Layer 4 of a small transformer language model trained on English Wikipedia (8 layers, counted from 0, width 64).
Take only the direct path to the model's output, skipping the later layers: a vector added to the residual stream pushes a token's score in proportion to its dot product with that token's output vector.

Output vectors of the tokens that the questions are about. A number n stands for n times 0.0049.
"2": -54 14 -7 -28 -57 119 55 -57 -33 -121 -75 -31 -26 -49 -19 -53 132 57 2 99 18 33 98 -54 71 -50 -34 -144 -55 79 78 -35 75 -63 -74 -35 -82 -39 -68 56 57 53 68 134 48 -51 -56 -45 119 40 -37 68 41 -22 35 -81 -32 23 -10 -73 -33 49 -48 108
" been": -81 95 100 82 -67 -168 -199 80 204 -66 -70 -115 161 246 -34 155 -114 -167 -67 97 -248 -184 -133 172 61 -83 -94 94 -19 32 -131 -250 41 230 155 -62 -210 72 204 -57 -295 16 -97 98 57 232 -115 52 -9 61 -45 -13 57 20 176 105 113 -84 69 26 127 -155 58 -117
"iet": -193 14 174 127 46 -117 -33 -75 -155 59 -70 80 -109 6 -199 18 75 -83 75 -101 -64 6 -34 72 -43 -16 -80 -72 53 -245 -92 65 59 -14 -144 15 -163 -117 118 68 -112 34 196 159 2 -2 -25 68 101 13 -41 -12 137 164 -8 106 30 -21 139 194 199 -46 -72 -112
"im": -173 32 -17 108 -6 -71 98 -122 -89 68 -118 131 122 -56 136 50 -121 47 106 -113 43 -30 -4 -115 -132 75 30 119 -16 -144 -14 82 103 -73 45 72 213 -87 12 -57 34 -123 -41 166 -63 31 -95 42 103 1 -158 -43 -35 -115 -93 -41 12 126 -69 40 26 61 38 62
"ter": -74 -35 11 -56 -41 8 6 -79 -41 9 96 -165 167 127 -52 -63 -40 -88 -13 54 -118 -91 -90 -139 -20 5 21 -44 123 -125 -213 107 -161 -36 368 8 155 -37 34 -135 -28 7 125 107 106 -75 -37 284 -16 3 93 10 170 114 -125 56 -50 -13 100 -30 184 57 -135 -248
"\"": -63 -112 148 -77 -32 -121 88 -89 -51 208 73 -19 -66 198 -126 -76 -90 -36 -120 65 89 -39 -82 140 1 -3 -95 10 -73 57 -164 40 18 72 -101 -119 193 173 26 101 -54 10 -6 156 13 51 -5 3 -36 -5 10 53 6 -10 136 -40 23 -120 130 -108 58 -38 -243 68
" Y": 94 -39 2 -68 34 -19 64 11 50 -78 79 16 -47 -20 -9 30 -88 -36 -93 76 -10 71 -35 11 -9 14 -13 19 -13 -38 -17 -60 8 16 -63 -37 -56 34 -16 98 112 35 10 97 -55 -13 49 -39 -131 25 32 -133 32 -67 29 11 48 4 40 -11 89 -24 -88 88
"ived": -22 195 -76 30 -73 -171 -190 -28 -23 273 -160 -30 118 -33 130 173 31 -238 11 -172 -40 -12 148 164 -131 -64 -35 -67 -249 3 -14 -223 -88 167 173 -65 207 34 103 151 -49 -136 -240 66 7 -40 -76 158 49 75 -61 -130 -32 132 106 155 -41 -2 195 -26 124 -6 61 -198
"land": 154 -17 -159 145 -8 67 -10 28 -72 172 -80 -61 75 193 26 197 -79 -216 -140 -154 -208 185 24 -114 30 6 8 -50 -19 -18 -100 -27 -59 -45 58 24 66 -147 96 -38 21 -34 19 14 -137 -128 -63 128 -94 26 117 189 55 269 161 19 5 -135 -46 -59 265 -77 -126 -122
"ther": -64 43 266 77 -55 27 -220 -9 4 -44 -68 175 195 10 192 -86 50 -185 -25 38 66 -158 -166 -15 -106 29 -60 -114 -110 -59 -47 -221 28 -7 109 -68 -133 -162 123 32 132 -149 103 104 -31 228 -112 177 -113 65 57 -1 180 8 -154 88 -29 11 56 2 163 -16 4 -57
"pe": -177 15 173 -120 43 -60 -145 9 2 -18 -166 -213 -32 82 6 136 25 -107 6 150 135 6 -63 113 -186 15 16 -50 -66 -63 -114 83 -68 64 258 -23 -44 -80 35 -25 -31 168 102 -95 -290 207 -85 -94 -28 12 53 -153 214 145 214 192 212 -143 -28 12 -64 -84 229 -220
"ra": -124 -125 -50 61 -54 91 33 41 -43 -52 -41 9 114 85 66 119 50 -81 139 111 144 54 42 146 -174 -24 122 35 -112 -199 -80 -37 54 -138 35 127 39 -127 104 -182 26 -62 -139 -114 61 -56 25 -77 110 -23 108 -17 -12 196 -31 -56 4 -112 -7 37 65 -38 9 -70
"ch": 90 -92 45 -51 97 -64 -18 -6 -62 63 -71 -47 -46 116 -13 78 -111 81 -117 88 87 -61 -189 -75 65 34 159 -29 -10 -54 -44 84 -168 -35 141 -97 84 -18 -83 -18 125 -63 67 47 -137 146 -62 105 128 -13 52 15 174 -90 -119 -17 -104 31 -4 16 -22 32 52 -86
"e": -66 74 53 -7 -108 -18 67 153 -136 -20 -4 157 -26 -169 67 -47 123 126 59 72 92 -30 19 -7 -17 61 -132 66 14 -82 65 55 -81 114 -72 107 -61 142 -82 -117 -45 -170 -40 -58 -195 -103 122 -16 -75 -30 84 103 57 127 125 71 89 55 141 -35 -223 -170 -52 -165
"oup": -172 18 -65 116 236 -61 63 -82 -80 124 -50 90 79 34 3 126 -14 -142 0 -128 -20 -96 -91 118 -99 -70 115 -167 -110 9 -15 96 132 89 147 -51 -39 33 196 -98 -49 -23 -28 -42 -151 150 -125 193 -67 3 -49 -74 115 -32 114 96 158 -168 24 -100 -77 -14 70 -99
"ays": -109 107 -30 174 -66 -44 -65 -155 -42 81 -63 121 45 -34 -13 22 27 -199 136 -150 5 1 45 225 -117 18 -11 -169 141 -163 28 26 8 -160 32 251 21 -103 224 51 135 61 -86 -80 -84 1 -190 106 32 19 -105 -124 71 11 220 55 100 -92 -104 29 112 35 -181 -36
"uary": -121 218 69 28 215 -86 -13 121 -83 -85 54 -25 -239 476 -300 83 -106 0 100 72 -145 -121 -251 27 -220 55 147 -33 -107 -216 -124 -125 -132 49 151 248 -46 77 380 61 111 -221 -92 134 -226 10 -6 164 115 98 -163 -80 10 14 94 140 -81 -73 28 149 89 -54 -16 -196
"l": 135 39 -21 1 -93 134 148 27 -166 105 -30 14 142 44 54 -91 -15 -25 -166 68 72 21 -6 -60 -142 60 18 -10 22 -51 1 15 11 -69 129 -55 -70 -65 -1 -85 57 -33 -173 -76 16 -39 -13 75 -88 -28 104 154 194 71 12 -110 -111 -93 -77 54 110 -52 40 -32
" the": 124 -37 -26 170 -32 -143 -87 -3 54 -34 -3 -57 72 136 88 114 -46 33 -96 15 -11 -31 58 103 48 80 -77 74 35 26 -95 -55 -40 76 26 -26 -18 2 -76 -49 -25 49 -71 -37 121 -79 98 28 -32 29 64 -53 -36 33 -49 -49 -70 -43 -28 -12 20 -35 -134 14
"k": 138 -39 44 -74 -67 -28 -24 -82 -84 148 90 142 -19 -214 59 30 -130 -3 -39 55 2 -69 -187 -91 29 25 -51 -33 3 -45 75 54 15 162 33 -52 -20 -78 -5 73 110 -13 95 -77 -45 29 15 195 90 -13 133 -17 146 -172 31 -49 5 -62 -159 -41 95 82 2 -125
"ing": -4 -25 -130 -46 -10 132 97 48 -112 99 -122 68 53 76 125 35 59 -6 -41 -131 -42 59 -209 164 -144 61 52 11 -59 -6 119 20 -122 -36 -9 21 114 118 -54 2 191 -9 92 68 88 -29 51 24 8 -5 -190 55 -114 73 -50 115 -38 45 -163 -113 66 -131 -127 -135
"ia": 32 -85 -71 173 -63 12 16 -17 -65 5 70 -19 49 6 -21 -19 -39 -46 61 -242 103 132 -14 -1 -173 -8 27 43 206 -140 50 5 18 20 -22 -52 -45 -68 -9 13 -94 -92 184 -47 -150 -41 -17 206 158 -17 -77 51 -114 55 109 16 110 -104 106 164 34 -42 -86 -132
"oy": -70 75 24 -114 -72 -82 85 -108 56 149 42 94 141 29 -39 -103 -7 -43 62 -184 90 -7 6 -80 -122 -35 -8 -42 48 -103 3 -64 -58 61 -158 14 86 85 108 56 -2 -9 -169 -58 -27 -41 -17 111 95 -1 -155 -138 102 121 -36 102 193 -7 133 -104 156 89 59 -212
"an": 13 -137 -41 33 72 -85 -28 100 -27 24 68 57 62 23 -49 -17 128 -77 89 91 111 35 -60 -29 8 34 22 10 -25 -108 8 134 -112 11 -115 -39 63 19 -32 61 85 19 -178 -163 13 -124 -38 243 165 -36 -96 54 -9 30 -54 31 -24 66 -119 -47 111 -159 112 -175
"A": -109 -19 -82 -96 57 42 159 -32 88 -32 84 13 6 45 29 15 43 83 8 27 12 -39 90 11 129 -54 -106 -119 12 -53 18 47 47 24 -98 108 -88 -3 -93 -110 28 -69 -173 109 -17 132 -103 104 -56 -16 -12 -25 -54 -3 10 -52 17 4 -57 -68 55 48 79 55
"ic": -108 -40 164 -57 -101 -54 -82 32 -88 51 35 52 -42 -137 -145 87 150 -163 -88 -180 -29 81 1 -68 -24 17 107 71 17 -42 168 4 -138 28 -43 -29 103 -52 19 -4 39 -152 63 69 96 -135 44 76 130 -17 -45 33 -69 129 -70 70 92 51 129 91 -84 -100 82 10
"own": -184 -47 -25 50 -27 75 15 -31 158 -25 243 86 245 -54 -127 -12 -167 -158 133 -29 -103 -30 -141 137 -34 -31 82 112 -114 -140 -69 48 -27 -74 101 322 -38 11 15 -28 -125 -1 45 152 57 -18 -240 -78 125 18 -94 -42 66 24 154 118 68 -24 130 -121 -37 -7 -216 -72
"ld": 28 78 246 -25 -66 -1 76 85 23 128 -127 -121 81 -173 83 -169 -74 -100 293 93 -191 -161 -24 100 6 -81 -48 -53 -179 -116 -51 -51 70 -17 175 -107 -163 -72 36 -37 -115 -30 -16 -12 -9 55 -41 154 -86 32 74 32 85 63 -23 62 -47 -227 71 51 195 113 187 36
"al": -18 -47 135 -9 102 33 102 -62 -97 16 -44 7 11 69 37 101 32 -7 -85 25 -69 30 -51 166 -143 -7 -65 66 121 -130 104 61 -12 26 133 9 -79 58 -116 73 -47 -84 -74 20 14 -136 12 -148 157 -47 -60 181 66 102 -60 -18 -25 -78 -86 21 -146 -124 245 -158
"ron": -45 -110 67 33 81 77 -85 193 8 -115 -73 71 59 146 -57 -6 68 -128 -29 -31 -47 -54 137 -23 -80 -63 172 -32 -109 -174 -253 -104 -56 -90 90 95 28 109 101 -108 58 -197 -127 -117 80 -58 18 -3 39 -7 67 115 49 150 -63 55 -80 -23 85 71 145 41 50 -10

Each question shows what one neuron of this layer's MLP adds at an activation of 1. A number n stands for n times 0.0013.

n166: 80 26 -15 219 49 -168 -46 40 -92 -98 91 -266 -60 29 130 28 85 185 -143 -30 208 -16 31 35 214 -166 32 -12 22 -118 -40 93 -36 7 25 -6 99 112 -19 31 -67 -45 146 -152 107 -8 -206 -83 -75 -6 62 -14 -124 33 -82 -35 36 0 35 -138 -143 224 -20 49
Which two tokens does it push up most, strongest first? " the", "ch"

n105: -168 -93 136 -9 -15 -69 -191 17 -66 12 -233 10 261 -1 221 -131 203 -29 80 -61 122 -75 -21 129 152 -46 103 -70 107 -2 -51 57 51 -45 -60 -80 -224 90 -25 -90 201 -67 58 -128 -140 44 -120 84 -68 -200 -48 -38 11 144 98 -53 6 -16 80 55 -107 122 191 -3
Which of these tokens does it push down most? "uary"

n79: 46 155 46 -75 -160 -64 60 -6 1 -65 11 140 -39 153 -64 -215 218 -176 -87 114 55 -86 108 52 34 133 -116 64 16 83 130 22 -78 15 58 -48 134 -23 76 -131 20 35 15 -23 66 144 -15 -107 79 -58 110 106 -89 -4 205 48 -87 -154 -242 -244 -104 -63 -236 205
Pushed up most: "\""

n93: -160 -44 135 36 78 44 27 19 72 25 117 -87 22 145 35 69 -14 216 47 -222 -61 -250 48 74 74 74 -260 -53 -70 128 103 89 26 -15 -77 211 -79 211 128 -87 145 -37 66 2 -207 -75 -39 -69 -64 22 -122 -78 138 -20 100 -108 -207 -184 -129 -100 73 -83 138 -93
Pushed up most: "uary"

n157: -32 43 -52 -106 61 11 34 58 -59 2 32 -7 -147 -95 -37 -54 -121 55 -135 -132 -218 -137 6 -274 126 11 64 -64 1 101 14 222 -139 9 -41 179 81 54 -50 -71 124 -69 188 81 -115 34 41 185 -26 -220 -32 60 36 46 317 0 164 30 107 -38 -51 -209 85 20
Pushed up most: "e"

n138: 62 -212 -234 -86 71 -405 10 32 385 -254 151 -31 21 -55 68 -112 -131 160 -239 -188 19 -142 -74 334 9 -151 75 187 132 -218 166 -14 84 -20 5 -97 44 0 116 -84 65 -55 58 84 -14 -136 241 44 -151 224 -211 65 -48 32 191 -98 80 -22 124 283 -127 -6 -46 111
Pushed up most: "ia"

n36: -41 116 27 136 50 -85 -16 -94 -24 -133 -68 45 -188 -84 42 2 93 -78 34 -318 -242 189 124 286 19 3 -177 -261 -150 -10 -6 -48 -17 193 0 -34 221 142 53 98 -144 -102 -76 7 102 -64 47 -119 39 117 41 151 -52 -96 144 54 -110 -59 314 -2 70 -18 -79 82
Which of these tokens does it push down most? "ch"

n80: -26 44 19 211 -52 15 -169 -197 172 -27 -94 209 29 103 0 -173 -198 42 173 -119 72 -122 73 -90 94 86 -26 196 -123 -42 -32 -67 38 -125 32 54 48 -71 -14 67 136 -32 72 200 -119 -53 32 -15 268 -362 -57 -36 -46 -97 -4 -6 -72 96 132 48 41 -26 -49 -70
Which two tokens does it push up most, strongest first? "im", "own"

n63: 142 -106 -53 -275 -32 -24 -25 116 66 -174 142 -88 -16 -107 158 -92 -16 77 -186 -22 -141 -138 -105 90 88 -27 -89 71 -72 17 24 190 -99 -34 -34 30 -29 -119 -117 137 -13 -76 132 -82 23 158 60 34 -28 314 78 240 169 -102 280 -84 -30 -101 -29 -16 -23 -118 -69 57
Pushed up most: "k"

n246: 19 -19 -91 120 44 22 -106 17 18 1 -147 -68 79 334 -25 31 -28 -74 293 -193 129 101 86 -76 -59 64 -63 39 -179 103 185 218 206 -149 -47 -133 153 190 -46 84 -83 -45 -97 -78 -10 -71 -94 70 57 -77 -18 41 -120 -8 -51 144 46 -59 73 -249 -175 -76 -27 -204
Which of these tokens does it push down most? "k"

n127: 36 -37 54 -28 152 -89 120 300 -13 -185 -150 -165 72 63 20 -88 -85 -90 -150 -138 -149 72 -112 -27 87 -220 -154 -62 -234 -105 -43 -22 37 290 3 262 -133 18 -69 -88 -44 -36 -91 27 13 176 -191 -62 12 201 89 0 154 107 -9 113 187 62 37 139 70 30 68 -83
Pushed up most: " been"

n45: -280 -204 -140 143 103 16 -41 57 106 11 69 -91 -33 -47 47 -1 -111 43 -80 -199 -139 47 2 -96 28 174 13 68 1 -94 29 37 92 -164 103 73 155 -113 281 -3 135 38 -9 -180 175 -47 -95 20 105 92 -113 118 -287 51 -209 -64 -36 24 -57 120 54 1 101 144
Which of these tokens does it push down most? "e"

n70: 80 60 68 -265 -149 -60 -155 98 -26 -168 142 -136 85 -7 56 138 -270 -77 85 33 -224 -289 144 56 -14 145 -16 191 -22 239 -35 -231 100 -62 -235 -111 128 72 93 -249 -47 232 52 94 151 12 -39 174 -116 122 -58 48 54 -83 -120 77 161 -243 -6 132 -47 -180 349 68
Which two tokens does it push up most, strongest first? " been", "ld"

n174: -112 43 -226 -106 -70 25 47 291 16 -36 38 -82 129 49 47 184 -90 51 34 177 -133 163 168 -147 -35 -93 -45 147 53 -12 -104 -60 -86 -265 -90 126 -33 47 74 -115 62 318 -140 -142 -45 151 88 -10 66 26 -113 -157 -49 149 -63 89 129 -59 -98 -113 -37 63 48 -57
Which two tokens does it push up most, strongest first? "ra", "pe"

n34: -37 178 -3 -80 146 56 162 -6 261 6 -37 -212 -1 98 14 45 82 -4 -238 -63 -4 39 -51 21 80 107 58 -99 79 43 -82 89 63 -107 211 123 -85 -57 -56 45 130 -87 -135 -102 -226 113 -239 139 -23 134 -60 -69 -81 -230 75 -99 -9 135 -63 -203 33 -214 83 105
Pushed up most: "A"

n128: 57 -129 104 -139 384 110 22 -127 58 -188 -175 -55 42 24 -43 110 -28 48 -77 -112 -90 146 203 -2 2 -6 -99 138 -50 -107 -72 49 -110 -108 21 -129 -107 106 -2 -112 79 -43 74 25 184 -38 60 27 -22 263 78 15 -119 -289 -63 -136 101 -47 163 -40 45 -21 193 53
Pushed up most: "ron"

n191: 143 30 222 81 49 -171 19 24 -46 -100 50 -25 -3 -121 98 67 187 -93 75 32 130 -138 -185 -114 144 14 -133 54 -406 -103 87 77 9 -78 70 -144 197 11 -50 101 236 -187 -105 90 117 330 -187 160 -10 210 -57 106 28 -30 224 -71 -16 93 -232 -173 14 -242 -44 -294
Which of these tokens does it push down most? "ia"

n26: 145 -114 39 81 88 -94 -38 -55 164 -165 220 -8 -47 -1 89 10 -1 -39 -153 57 132 148 -220 -12 15 -91 84 141 123 183 -7 -7 -73 -98 -142 -107 -56 169 -23 92 208 22 -188 66 -125 -39 101 -22 -127 42 109 -120 -94 -258 -57 -8 55 51 55 117 61 -250 -76 144
Pushed up most: " Y"

n218: 56 80 85 -204 37 35 -101 -25 191 -47 57 -4 -135 213 231 21 -130 251 61 -59 41 -248 -155 36 94 23 -37 71 -55 23 95 127 -19 77 121 -89 54 18 66 -84 170 127 -18 -90 26 24 47 -158 -51 -76 160 126 -44 -157 -209 -155 -192 -156 -112 -42 13 -116 192 -133
Pushed up most: "ch"

n223: 98 22 5 -16 2 147 -51 23 -27 -2 66 -69 -48 55 -50 -93 -2 -68 54 -136 -36 155 90 39 53 24 -17 -199 196 47 -61 243 153 21 -99 -43 -3 44 74 13 178 -70 -94 -48 -81 87 -280 15 -222 112 -92 150 62 -116 2 -146 134 94 76 -89 -11 -86 4 -91
Pushed up most: "ays"

n14: 109 89 73 -38 -64 70 -63 122 54 -99 -239 -77 -21 257 -80 -8 -182 -69 79 -38 -89 46 -175 -98 43 -29 104 -49 -84 86 -103 -14 -284 -123 93 -181 44 -7 -46 282 -39 -220 186 -34 -200 -61 44 -151 131 -52 172 219 231 -25 -106 81 -100 72 5 97 67 308 60 11
Pushed up most: "ch"

n57: 13 54 160 -306 48 186 -21 87 33 -29 -139 67 57 -129 -22 136 42 123 -13 -5 3 -180 -8 -100 153 167 -40 46 -106 65 -23 131 -200 186 115 188 -129 -158 123 30 -68 -11 76 -110 36 108 181 51 -185 -28 4 126 -79 -145 -54 24 -32 -61 -122 -201 40 -154 2 52
Which of these tokens does it push down most? "ia"

n146: -16 -161 -83 -97 -87 158 55 174 131 -69 -86 -137 -24 -125 -125 -42 -77 -1 -33 106 -168 88 -66 106 147 298 6 -66 52 -17 117 -8 13 53 -33 -104 68 -134 -94 17 -127 -45 -17 -94 19 70 -79 -6 -224 -26 -95 66 237 77 27 118 62 -170 -40 -16 290 12 165 120
Pushed up most: "ld"

n197: -164 -16 -48 -33 86 184 138 -41 -73 192 -140 192 141 14 -158 -41 -122 51 216 31 35 130 78 -62 -5 -66 9 -153 -150 -257 -8 166 -67 131 60 -88 52 102 223 93 -73 -120 -59 -67 244 -186 22 46 116 -208 -179 215 23 -29 -73 -208 21 -113 139 -72 134 -77 -128 -170
Pushed up most: "oy"

n253: 193 7 129 -59 -6 -34 -182 -146 -46 -122 -196 145 -170 -196 -168 117 94 102 16 -19 -56 -39 187 262 140 16 70 -79 96 -19 -95 -41 -39 -131 88 -42 76 -218 8 95 14 23 68 75 -28 31 -92 135 286 21 25 -1 1 39 -59 49 -17 -146 118 -119 -67 -33 -21 -28
Which of these tokens does it push down most? "l"

n117: -27 71 78 -122 -82 28 42 91 -191 -188 -177 113 131 -84 82 -228 26 -105 7 -152 -72 -180 81 -281 11 56 -31 173 120 47 -26 -107 211 -71 185 -76 -83 -45 73 68 -49 -105 264 -17 114 129 85 -143 -4 -59 32 67 -88 7 -122 65 199 181 5 -45 72 11 -180 206
Which two tokens does it push up most, strongest first? "ther", "im"

n95: -177 -33 -156 -16 20 96 127 41 -24 -82 13 -110 148 138 63 -3 76 107 -131 61 142 -27 58 78 2 131 -16 -8 -60 110 33 121 59 87 -60 119 -143 140 110 104 40 291 12 -221 82 47 -35 -159 -32 109 -240 -140 -33 126 -3 -46 -166 -51 -207 -233 -36 -154 42 55
Pushed up most: "ing"

n228: 386 146 -53 -50 20 272 -313 163 212 -10 41 -98 33 -73 168 -58 -203 133 -160 -145 246 66 352 -176 70 205 -74 -100 76 -26 -192 184 40 19 -208 135 -87 -144 177 -292 204 -87 -20 -36 -164 -17 40 -102 -108 57 129 -222 178 104 -2 32 13 6 -131 -93 -14 -107 77 -301
Which of these tokens does it push down most? "\""

n140: 55 -129 69 48 5 -73 -22 -98 26 -129 139 -167 -61 -70 -31 -43 21 -3 -47 1 13 -212 228 -63 181 45 -80 103 -55 307 46 -117 -6 59 99 107 -108 200 -57 86 135 64 -166 -194 129 55 -30 -36 -148 -46 134 37 108 -78 19 -44 -70 55 14 114 -243 -142 33 89
Which of these tokens does it push down most? "iet"

n82: 24 102 -104 84 80 152 -46 -113 -43 118 -33 -138 -113 -101 61 -39 -11 146 -144 -123 -27 64 -87 -162 122 155 -122 5 -97 142 149 82 48 91 156 -58 -46 129 -112 79 49 -160 -94 44 -257 -14 45 45 -144 -30 39 97 -63 -161 136 -38 102 83 40 164 -197 -40 99 -56
Which of these tokens does it push down most? "ra"

n72: -256 180 113 -12 -55 168 -12 -57 -124 254 288 -20 46 68 9 47 36 69 -10 -113 -257 -24 -70 17 -5 -92 137 137 -39 -176 -136 -142 28 -60 -100 -38 -60 60 15 -125 114 37 120 -67 117 -128 -70 -23 116 -85 -30 97 -47 -67 203 -89 -98 233 53 25 35 26 -34 -136
Pushed up most: "own"

n172: 106 -77 116 -58 -123 64 -35 -186 69 -58 68 -85 9 -157 151 -133 -28 93 12 -137 167 -32 113 -3 -168 324 -123 122 1 -34 -77 162 14 54 -50 -37 181 -54 -168 112 146 -108 -94 59 -73 51 -154 43 13 -152 30 -93 163 56 -6 38 53 94 -72 -7 -34 -58 -97 141
Pushed up most: "im"

n152: 129 181 21 -22 -73 19 118 104 1 -129 -286 7 -36 -41 14 39 -6 219 -113 21 130 155 -144 -28 31 0 -9 -56 85 -35 164 -13 -159 104 -15 77 130 62 65 -140 -94 -147 -122 -89 -10 -59 221 -16 -106 283 38 -5 80 -49 -6 53 139 215 -161 -271 -25 -126 -25 -128
Which two tokens does it push up most, strongest first? "e", "ing"

n144: -52 -127 -122 2 52 -103 -1 63 45 -150 -45 -165 34 59 197 88 -106 194 -137 -32 12 -21 -28 -109 113 57 -57 88 76 -38 -62 16 -87 38 252 125 89 -43 224 105 -41 -69 -26 147 102 -74 18 43 -86 43 226 22 -50 34 -31 4 -115 -60 -86 -108 -56 -121 -355 152
Which of these tokens does it push down most? "oy"

n56: 50 -11 255 32 114 -45 -75 -108 172 -104 -67 78 -8 107 -64 -71 -144 -60 -167 -10 -39 156 313 -18 4 -204 35 -90 -57 -321 -93 -208 189 -195 305 -203 -117 62 -42 -144 39 -100 -288 -155 -20 -197 173 122 180 349 -19 99 94 -177 -204 122 185 119 272 -19 55 186 73 -9
Which of these tokens does it push down most? "ing"

n177: -68 37 -50 -214 -1 24 -22 -95 60 115 -73 82 80 -153 -28 14 -39 33 146 130 -91 -6 74 24 -284 54 -8 -40 235 11 29 60 249 -83 11 0 98 -118 -71 -272 -98 -40 44 -40 70 -7 123 182 171 -9 -31 45 45 -131 151 -21 10 74 21 84 -181 0 -26 -93
Which two tokens does it push up most, strongest first? "im", "ia"

n236: -96 56 -42 -39 0 -5 70 -46 -66 -70 40 -132 -45 -291 -45 80 80 -49 -160 60 -40 -8 -44 -26 270 -22 39 -149 228 99 -34 0 -43 165 -98 -4 49 -206 -68 81 94 -106 180 113 -100 137 -25 -46 -45 50 86 106 86 -2 136 2 -40 20 -129 -89 102 -41 43 -10
Pushed up most: "k"

n162: 18 -191 -213 -42 -16 80 -26 -74 -2 253 -41 73 -172 -176 151 -22 236 55 -63 149 62 21 128 51 -24 -78 21 9 -131 218 142 -111 34 4 49 -89 49 -12 160 -146 -75 -72 55 44 35 0 88 7 150 64 -127 38 -173 14 11 -253 -25 -93 32 71 73 -112 -74 33
Which of these tokens does it push down most? "uary"

n196: -100 22 -160 -235 10 -13 148 -38 -10 -58 59 49 -69 102 -34 168 62 8 226 49 28 70 116 -96 388 -48 26 -129 216 43 132 169 213 -58 -244 -128 -64 137 38 99 14 -58 -157 44 -55 -82 -11 -57 31 -459 68 -167 -3 -68 55 -112 -98 -81 -115 -18 188 56 -21 -81
Pushed up most: "A"

n29: -44 111 -156 -16 -167 -6 113 13 -240 19 -101 -8 -266 -113 222 -7 114 224 314 -76 52 76 89 -135 172 -32 -99 -119 64 -76 63 142 138 90 -212 28 6 -101 44 -5 -146 37 -213 -78 144 -1 63 92 78 -222 18 32 132 18 -169 -126 -69 242 185 50 -37 134 -104 -194
Which of these tokens does it push down most? " been"